Layer 4 of a small transformer language model trained on English Wikipedia (9 layers, counted from 0, width 64). Numbers have three digits each and are written without spaces.
A neuron's activation on a vector x is SiLU(gate . x) times (in . x), where the dot is the dot product.

Input weights of the MLP neurons that the questions are about. A number n stands for (n - 500) times 0.0019.
n0 gate: 468489475544309571531494396549685678316434481655612448440532362588450384507545478476486488519373715305546633509543561608511519573495445444337552559503499426673636604425427467447503398512508553
n17 gate: 570495513475457322613325452512477593400500511327297556726567564353574565429569423440537510531318230551488653387381585705442440392279488474354314466466418443447481714118426460476523557636485503
n22 gate: 549360672441450715547495515603517421427479546377213624453473560483569238338594407504628428459575597327542522605511499665280480498586542453316249642603570546479523694489601394641513622562336535
n30 gate: 597394433452413582559273491427444605428518351616563616396330518542469321638534601508435512486450556458496439377534682517312577483665543580254520649540518282305357622452411359480439644680539397
n32 gate: 537560333540364518469575602410605633659576422431494530597329532440389559780451411287692406445493427489557675466512628448597603376584435440508565539600441449576634511472530594782559484389521410
n33 gate: 541318432462453606549405471572481515512693531644489472430415648691406633292853465377506450413403521507484710505539492433476596660571684682558291360531474536465466591447486384629459446803549378
n39 gate: 524685499472345486519648591579533529542489444561736413500500243830609534523626488489399475504417428557472456551396436665342511668418597529447368396527481503574541469513499350518469369369637510
n41 gate: 560406477466493392341571496528609472567428372486556498439566467620511570638617485616516547602607475593536655676653574503580465377503631637573374392610434610463550547563565508348634501504476530
n45 gate: 472472481505577504226434491679571487479714507505532564459534425579435521398502645671462368369672288595453412372447521596494530389533611453388444409514492584491499439666651512305673391550586471
n55 gate: 388578693505448627374426611472259671602506552441393558578560514526507515433591697453677307401612342621551378363378454491516442462696238646622543395447384559461498636441590482431645371511501451
n68 gate: 454429541561561566765474412499274541517493488393307648526568434593486228520503291548520479409456527811420538468479479479510377569525471501259418659473345372538612427488454514314580554387489355
n84 gate: 420623410694445559529523723481573554593612515461509424456536447478320519555607505584465487356577415495586462572697435455625386568510585586535610446442376410395583671435389671344333557484737363
n88 gate: 309605507405603553276667686382443510520640428424539522252423405436408522462458328503573311455493407319478466496603492504553580422464433460583682629441461658553499603578367426639607740462421494
n89 gate: 497415517515467592312664402442505448434607338385418504604511644617534471488543647406432500433364389505527410242549642484717456554608388611584401479539502484604390460572529319605447615508578594
n90 gate: 466371694317566449450569576593323327615489657615555498257543626527583506527646620446694548377494448479573330466375439343430549366408556484594396692572458613280471489595604365448381504604597267
n93 gate: 498521539325550579467609539552365520452449434686583609572614410490398537464503548486570329552485460380645342646551356573376396446537483406818281539510376618464497732416551583424615455514443397
n95 gate: 443430463539514381322480384439416604544430185433620585492555415409434516376571592445517158495604572593516478467593509776673456401435385482447388563355419376540515574626617365591598547525374464
n101 gate: 463532737468658605418467409359322370593474516443451432568522433522394454440526649579633628584532600486496537410261486457681388443460375538312600653569379530684418371360543529492502418578472476
n109 gate: 317439604279563470554264522422433639446521610344513622599671527487507513400567479540639277549338408428324600481337458448266417476456606498534292702628478432529713429514575236470440599501594397
n118 gate: 604373355607383461645676306493461553509449337440340498434449452428519542630591481398485664511569524670431525517509548435591426454443418461406375481629498508546613613570705573622713600580525382
n119 gate: 375600505635461553448419446494538371583586627483553563323400507388466450365666503433560376515526655499379472381455426687761303524471660606414509443382608429543472596664441151449559231649507438
n136 gate: 554695417492387602462643563503504516480464441346504612535469576556416438514578437297480560524568521491451276323530344584601609525344588530598669632490611358550389601553396574554573412688565534
n147 gate: 531678524396318528627602468398563778544566553520359521338461315632542563513416422479545220600428714343620506410768511519432515519656603482360467578422506454567497530421551428318431602570327529
n151 gate: 338648447479544458403448479451283463364664591563400568614380473572412516628562745479529395495505583458721615582647434463615448557585534539554426470395402448376673557391431301420472438446502558
n156 gate: 525311570503368465567475582599514470423439598669445465392574471429497516399597553594560331334556465577473519526581324527533551425558421351191446457601522583641520581577555395548442508701531583
n159 gate: 364359585549543471450448551552304579674449404593440469593474456340313429492474432437599470457558494540470343532580563745605343492715492452392369355571615505410368564581700307553326389492611416
n167 gate: 436519629425488547561446360594450359530484622305430680323350543519592517563407680395579426435495665568422624326397339559595453699622561538423591607482602569519546509572767567509538558614449459
n174 gate: 539487609552459488561557656461572590620606528626434530459444467524402585572285499630557380756578523378599473506524410528537381447553613434462421370425518510431381489398467518464578463637458523
n178 gate: 610400612440202504549473371302478382413455345598561493522435314716599609601302500472513603529446494373434452499281529481482515422433471583448496583657560545627543508304603587463476637572461500
n180 gate: 453510582553563471447601612384446681436481605541415546442400458514600393534521502597706391510479422451546976415625457475442521525433357598673484606617318575587408541552459402489568379513532603
n188 gate: 354581538369510496485576633774344393602708363435364549477568581428507555542378403475466541388510508432527450572343468462632547538339373528443401506479395407472440469472416571347431472628621143
n191 gate: 283504520417464498606596541395426384666484455430608584594586645435437520275582528253429597426323582322557468491445520506567479437471479542659449333576658597572359758511710343555358573506512439
n0 in: 335606533473606452354348526446508592653678572410574591462568415438536516502668605463523550416537584365474528531630565391333470399574502499657412384372371519370501351556510470350464423563505610
n17 in: 476717561431510443469557516532460551394567436525312458323586525532450609519633554507422634451690518552518583430563402328294416535229562521381469611497445556486560738572477580281360557383522632
n22 in: 446438777469677576576411466560503339686350494316610521588362533500516347595534602644621370525611498539316333601593309682465577450428685646502478498348767497322549397534364262703361293554386554
n30 in: 538600494512540564480294491377387449295425633395391516536585512568487629529397659342459410472650660355547542523761460321432449554527538571448492728605519399483473642491515746416305402664407599
n32 in: 534455431448612503369612525464661594409417480431419440542477682500474629506648441489751673564756389473483426555546473579514546438643354529525502532374512526541653342564579620679503486364567526
n33 in: 350638412482577508543366517503565619541618453340577417443602606587533755705547559546594576497583390442731408249613542428530541457450606592365331483506562532589552451476559469468465257459426438
n39 in: 474503447439412641449548565598566685540431656608651544536500503661584299388434471358488476514572575561544399582505417579367420366467604449573415538578324477644382675302602437506398553482673494
n41 in: 444585514344494583645433394582550479428665697500361513501400552508671474432615483391434484457498631527445492428507633481452663520514607490435452500573601451374610628431445563578497652468521452
n45 in: 633352602387466371566433506559549596304501653547508592379575737731693343535482568379581484398681720503361514506660412524558514425579412393413534367408687507461644492277562369472453434553548534
n55 in: 435485592470415418515441521576533510611552523666643593616526446500627369699665530539652348432617513379540561671405557556264491291672440395686903358424448613311471574603381563589589479430341529
n68 in: 540579681522562555457386467345385452357503600480406452484526601329603579492583498361429290513403568422392512387649664408323639565564322451584553395517453463584392713470476424740380613497586721
n84 in: 567453450456466567541415541489514425506586362640577542530495476541375496563506462537588527561337733550620542533439758511674453182668521552413259415369387444389647562607647648536417514372526553
n88 in: 493573570370575583428344418750329514565552495637549446433488368447424393350712582398439500410448294567453475482520401438618652497534446442599294331450486578709671477565527512470685429507539518
n89 in: 477634527467403505402476433537689658343427450675453427623635542344655710345574607509346474455307483648506635512591550590669517555683447462459415287498462438625467488444543478638667534544640553
n90 in: 393388500420544422587281364484469669389519330470572467641477538447447434491350634281599402514584550685616396466490480616328425473402508440636600564541600705467400506306715342657212533484275554
n93 in: 504582418579473441449539496430562499450495403458601457557491290570489537565481703639436404461511487318505436459586517561503540531662474679628273487490306645447465520567453402333523288617381609
n95 in: 485473393582420547799476385362532372526572428268364566461533423447228495617554574215400459519526262548547430575399560475908696481512463358668570313407432581374348485567525372618541394424390397
n101 in: 603474442496434625506541546571470558379431561574464558453456551563520353449645599704470573572523482440541498410536724260595588493638772464342706501496383541350475484506316622536562546631358275
n109 in: 500487699325588422547458762651370548499655559508555366479430469559698627589393593543481547578602339494427495608416472609746643481534403617489403419556446429631286575366432583444631483619702469
n118 in: 551516497457432588424408532351395327571559627547521629590601301427410425491586680559552432490607497358598399670499434391501379548542482638393434497310537688567413551339427425531394409389622663
n119 in: 557639419373598450440436318342401582284603592632671507575490401483649559319640463588517350628465481623619579742476658563426461461301678485463360594579513568572591390360451379533468529469422415
n136 in: 534648517495274584481587466409402496621599564445569475522527351421377684464396460520493673400494532450414268534592510414453485542342547521561710508397395555647524603491490516563444304652564532
n147 in: 409586556552586503593473442654203546416448409625493560546265512428440602648383717476586453604578622473467633531724578499390363367695391581658438382398384396410463533378633539378602637505326405
n151 in: 452484393268534461472494554447530540452526500531613568525486374429464370584394578578458525455303670470539399467665513559571424295529424495417322557249320495671443538533559639695452442568640647
n156 in: 364312500457352606420494421488568575557618524549525522554502590494290562548453425516429406553480426596410460512619391517435410566434520524593333576506645478423405458234466607387275747669621510
n159 in: 404567492471344567611457845441373504574468525428622553547640486489663364405362363380418557378391495621529603603425552703524583405620498668577496558485428578384646570400579398524529576459391469
n167 in: 554463324631474528428298418680489401540462321451622523584508609698763549332469732512506472618166469567401498541778459443451463560583344457484367428641707495478414524560546344607387460477453621
n174 in: 520392537611558523494744615614476665538499530519558622429487571428461507573588552518456469366496673550500390655483525432355695500501546497746745434390391593544472494507483660542472447558521449
n178 in: 443748420582370536545362376479570533634464341466535607633562389597522456576516614423472660446405584452489558529328492393431686371426454533610567537456431491488414452472530568478248428545462344
n180 in: 520423529597487601385508434582743484399535621384509396397391529586715663407488418629370550562434579539577409369435623418407540435510553423530452533372474763644512591362337465564446549587326548
n188 in: 595407549792564588430515635327645583496634623439455631414511275446473437498606362456399460398483418422463598326622628486434580343469498400474677731436532353436453420638385468357369409574514522
n191 in: 639669510316481548403506663344399511404404669494478621430434630667477476502427512481432543612712434352501427446334461518367510602459590479524291644561388456546631454556403645577667457406470496

Each question shows a token from some text and the vector x that enters the MLP there. A number n stands for (n - 500) times 0.012.

"mp": 510474599561582308445457536510425490504627541491506298547576496469565329530511407712423692286579598532517515503525559531490545294596410580492674364480587535474490553465422395512495397494422644
The neuron with the highest activation: n159

"un": 451462496518552426457479352574415384471307383468667321613377546579614643562579392531360754668516467561558328485512328393432519455598618518419525554293442466524376593462443301472541434574571370
Which three neurons fire most, strongest first? n136, n39, n33

" |": 765576573538556453572491468559425785400466522529506472448332509467492434510489443455540580470497491437484572507499456376510509420479506445408499494500301462545462565514451705471543373558524445
The neuron with the highest activation: n17

" T": 445592513452636450461411568437576405771606575425539310748477577581497517442449485578496627531566588428495483653727606425568362512502525546532467579412434489665476277492462656612602517404503675
The neuron with the highest activation: n32

"any": 554350434502442479537532553456514477414504491533536435553589557480581402526518531526339460611408477624522483553426550420612472520539438419599540534546478522585594457563570663555438487451512829
Which neuron fires most, and how strongly? n89, at about 3.9

"ene": 640415536565733514517476351660635591434417517497508421463352518566483603666497375724610525666414262327385638347537387375436470430558474454434710592527523601543263544399556544518516437524479431
The two highest activations, in order: n180, n101

"e": 557330519629481568477458502644584396452365421680502392540528526536517438603494429559293649388515553387466412605477532395452542486464554404560630373445366442528489567595470413501434518537529508
The two highest activations, in order: n119, n178

" o": 554514523321499386475604542503609612648499553528501502570514421554599442556493427483392425527430338477520544624570631445351541403674610435569632483377512641712435515431456451416455495387467659
The neuron with the highest activation: n39

" Ind": 464469484494638471387404554534513397511678530452610348630361501528389527473481504512460546406368474599527469296515453360516575464669231546558618526470613616575445471567429602499646442475448789
The two highest activations, in order: n88, n55

" C": 317505453662595519309366667488494637733466558545359219603610525601568497620443540481258678344467532520476553573546588437560534503499413532571487489472647493491414550541519608700531429391541660
Which three neurons fire most, strongest first? n89, n159, n32

"l": 330547480416521423551464445476489463724520490445672360498683493482571425559549632431402717587637487429417476655460457280515468417405523407446484383418552539562546580621503675522470309474500325
The neuron with the highest activation: n118

" |\n": 553474335307648434493724421506622575420464558554464577608355396338487676474661580422181589481492547483698520698548603475488706448385614561499508510431573389483571456440444576451469424459501400
The two highest activations, in order: n41, n151

" the": 637490419503502463491527444621623526508593544469488415714487550381529504356499340513447627248436509510668613587454466442574643480493546417468411531468677548431537441487572886452444454418442517
Which neuron fires most, and how strongly? n32, at about 2.8

" U": 353612430470628462585526613418445540594564516599496424608461384560424392485412620395283710543307506582476477620591572382511523451580350400505511608525449590540504303635463410565531504447498683
Which three neurons fire most, strongest first? n151, n88, n89

" p": 469485500471612399506472415588485575736530460600663257550550478463641400605457480559417523363445508529388401479473744500399538471553431600632369480400603632471539567380376459478532329291504727
Which three neurons fire most, strongest first? n159, n55, n30

"ag": 506509480417483376537369508422473572410474380531622511640548678473545485525480571372499485726609363517506471527505577305572520496511565624586395653500550717424451424576474528604554545490534602
Which three neurons fire most, strongest first? n90, n109, n32

"ul": 490568388630567375626573524564400575396631471394603212648400612697663652602569570827566352661421338344559649626503351318369347329540458559310469593511446605657530460586541635672402494645722434
The two highest activations, in order: n109, n180

"pp": 374520436605567429556363485507556530530539487402660450662528444426601497550396436570439553475518529556288436606491651667526370421553477525449688396369558448392403468516487467582498350552503558
The neuron with the highest activation: n159

" comp": 481458422564611463599385530612459618537528557539624509521380585396497484511410495626453498203464428653294423446436535504534541398655422522514628468365501702496346569567482379448371310455495585
The neuron with the highest activation: n55

" In": 627528605386757406482509459467389399788543571553431600624498399584628452407502534590181648389542454523581487779565446543471583435515505410486721553531584553462475589374473529478530301447534541
Which neuron fires most, and how strongly? n156, at about 0.74

";": 734589535556531399467561498438538650331467525524393501351399460473517496479480479491467492567456674365537435508479454286597542512545418520450655610257417614527522413365424713519369456546570534
Which three neurons fire most, strongest first? n101, n174, n136

" R": 454507463502586493416332499563519423609408549493429376474369701454550372391414418575421569406540655593375475612607520359431626406531477471601444442474393596692373471526551597618409505666424789
The neuron with the highest activation: n22

" l": 315423524432537479579560401672597477562501514551504248569503477553420531499513595532386456449492610720377517482460482319513681341508497402542533387342484588427605551443479531444462448515464664
Which three neurons fire most, strongest first? n45, n156, n41

" h": 394468544430461514528531412566697442583625546566589243478590330434547566549517545554454529370551623510446470617632646492458661480551578496500527502347533605486529572492580507491445511443509735
Which three neurons fire most, strongest first? n0, n41, n84

"ign": 493394491658427429619528562506628490293502517475567163598410541380334420639494310519411596520455439501411485527484537525526585430536466390565597442427624426638596528485483641605488441524386538
The neuron with the highest activation: n32

"f": 389519497720459423538543542519512571515462530534482319479587613332538490457462426473365759586581589338449419399457596509477586507530346439510452482462508643378534388574467616413385498456528503
The neuron with the highest activation: n188

"|": 646545514463632499448495449467570696517662590521488541611396472512489552445666481523385487450400507582651599570529527374490619476418572610471435522417531477381425510473390680408465462490476541
The two highest activations, in order: n17, n33

" On": 623558633420623303448619388474465507575520549512415735627569340461517609443338357466241658534469441479416606760459533580475622298476509409471568482358532570477454607462538639588513287575577402
Which three neurons fire most, strongest first? n188, n178, n174

"ro": 559654400484436560438630560610490537451364518607521400495532467536445410412397405345230508591635491448417347756527569424521372303460646410595573360386615515490495451585452390344528607387268649
The two highest activations, in order: n39, n147

"ort": 530512485459450408501331665601487539469541436454487256550502487366575454521564423514300683691425447594379501523393518594515595620488416474735539428553376544475531726443477746567416479452484468
Which neuron fires most, and how strongly? n17, at about 2.8

"ons": 587455422658602561375493299643546394358469456546557208410530599743513335468539430430343441460534591587395607502552579549560470468349552585496531312480491590356522419540487347443542470456438472
The neuron with the highest activation: n45

"ies": 692452457603498530532633433584552455397519438451617099385509544592558531543406387504293484502287446409395581508460603413623620479510413415473502439597497480616510330537489549508496481438461444
The neuron with the highest activation: n89

".": 498662394361573541507508495507607500419349548468600455274583421498620477437469274546316512462433631336563543589478542379526514384614566517550682448514473465543514497563482704557365498493377615
The neuron with the highest activation: n0

"ath": 507510522674407344596563510454614393334505560521553200501637492557577322480376437685367509566439667513443578491558547444504586353436472330476763569520430667563415517498498580557460382424546618
Which neuron fires most, and how strongly? n180, at about 4.9

"outh": 569606446458494382493576462520568401405610416502525261521379575448381327449500398622488298567537453632438628428572406506614584512554460404484478425611545575557326499527488817510644437531636823
Which neuron fires most, and how strongly? n156, at about 2.1

"==": 483478651465686517543600510639633770413520672614649499702448551447461540430541451559442524350240623542604552717489508613458860547582646512527681505434478353605518481457488568511491490583503438
The neuron with the highest activation: n39

"0": 366527599560555366604530608484608627570496504396521599442449438471422342609500401571235469410587491557235469531497577464570576459509535679739507475513426388617462680580476890638450717399431679
The two highest activations, in order: n84, n68

"op": 437580488612356444503474328385674550294392496591672502507662513482593581450565470417384648598555405673431462603567603448521403549517539466489481371484684623357496421459460381477487507519261417
The neuron with the highest activation: n119

"y": 439415489520620422551549569521518452591454535577546551534693596465623478467420590588490524733532411532454539677520373337622467566486535421509408481447479472568521351518603554450514566418599568
The neuron with the highest activation: n109

"port": 606447386550519403583677563444583461607411540507572290575672514379479428514555448574380559477399543492439567581528506515548538352455441401626699486475519593545444389575408662788446408381555475
Which neuron fires most, and how strongly? n32, at about 7.4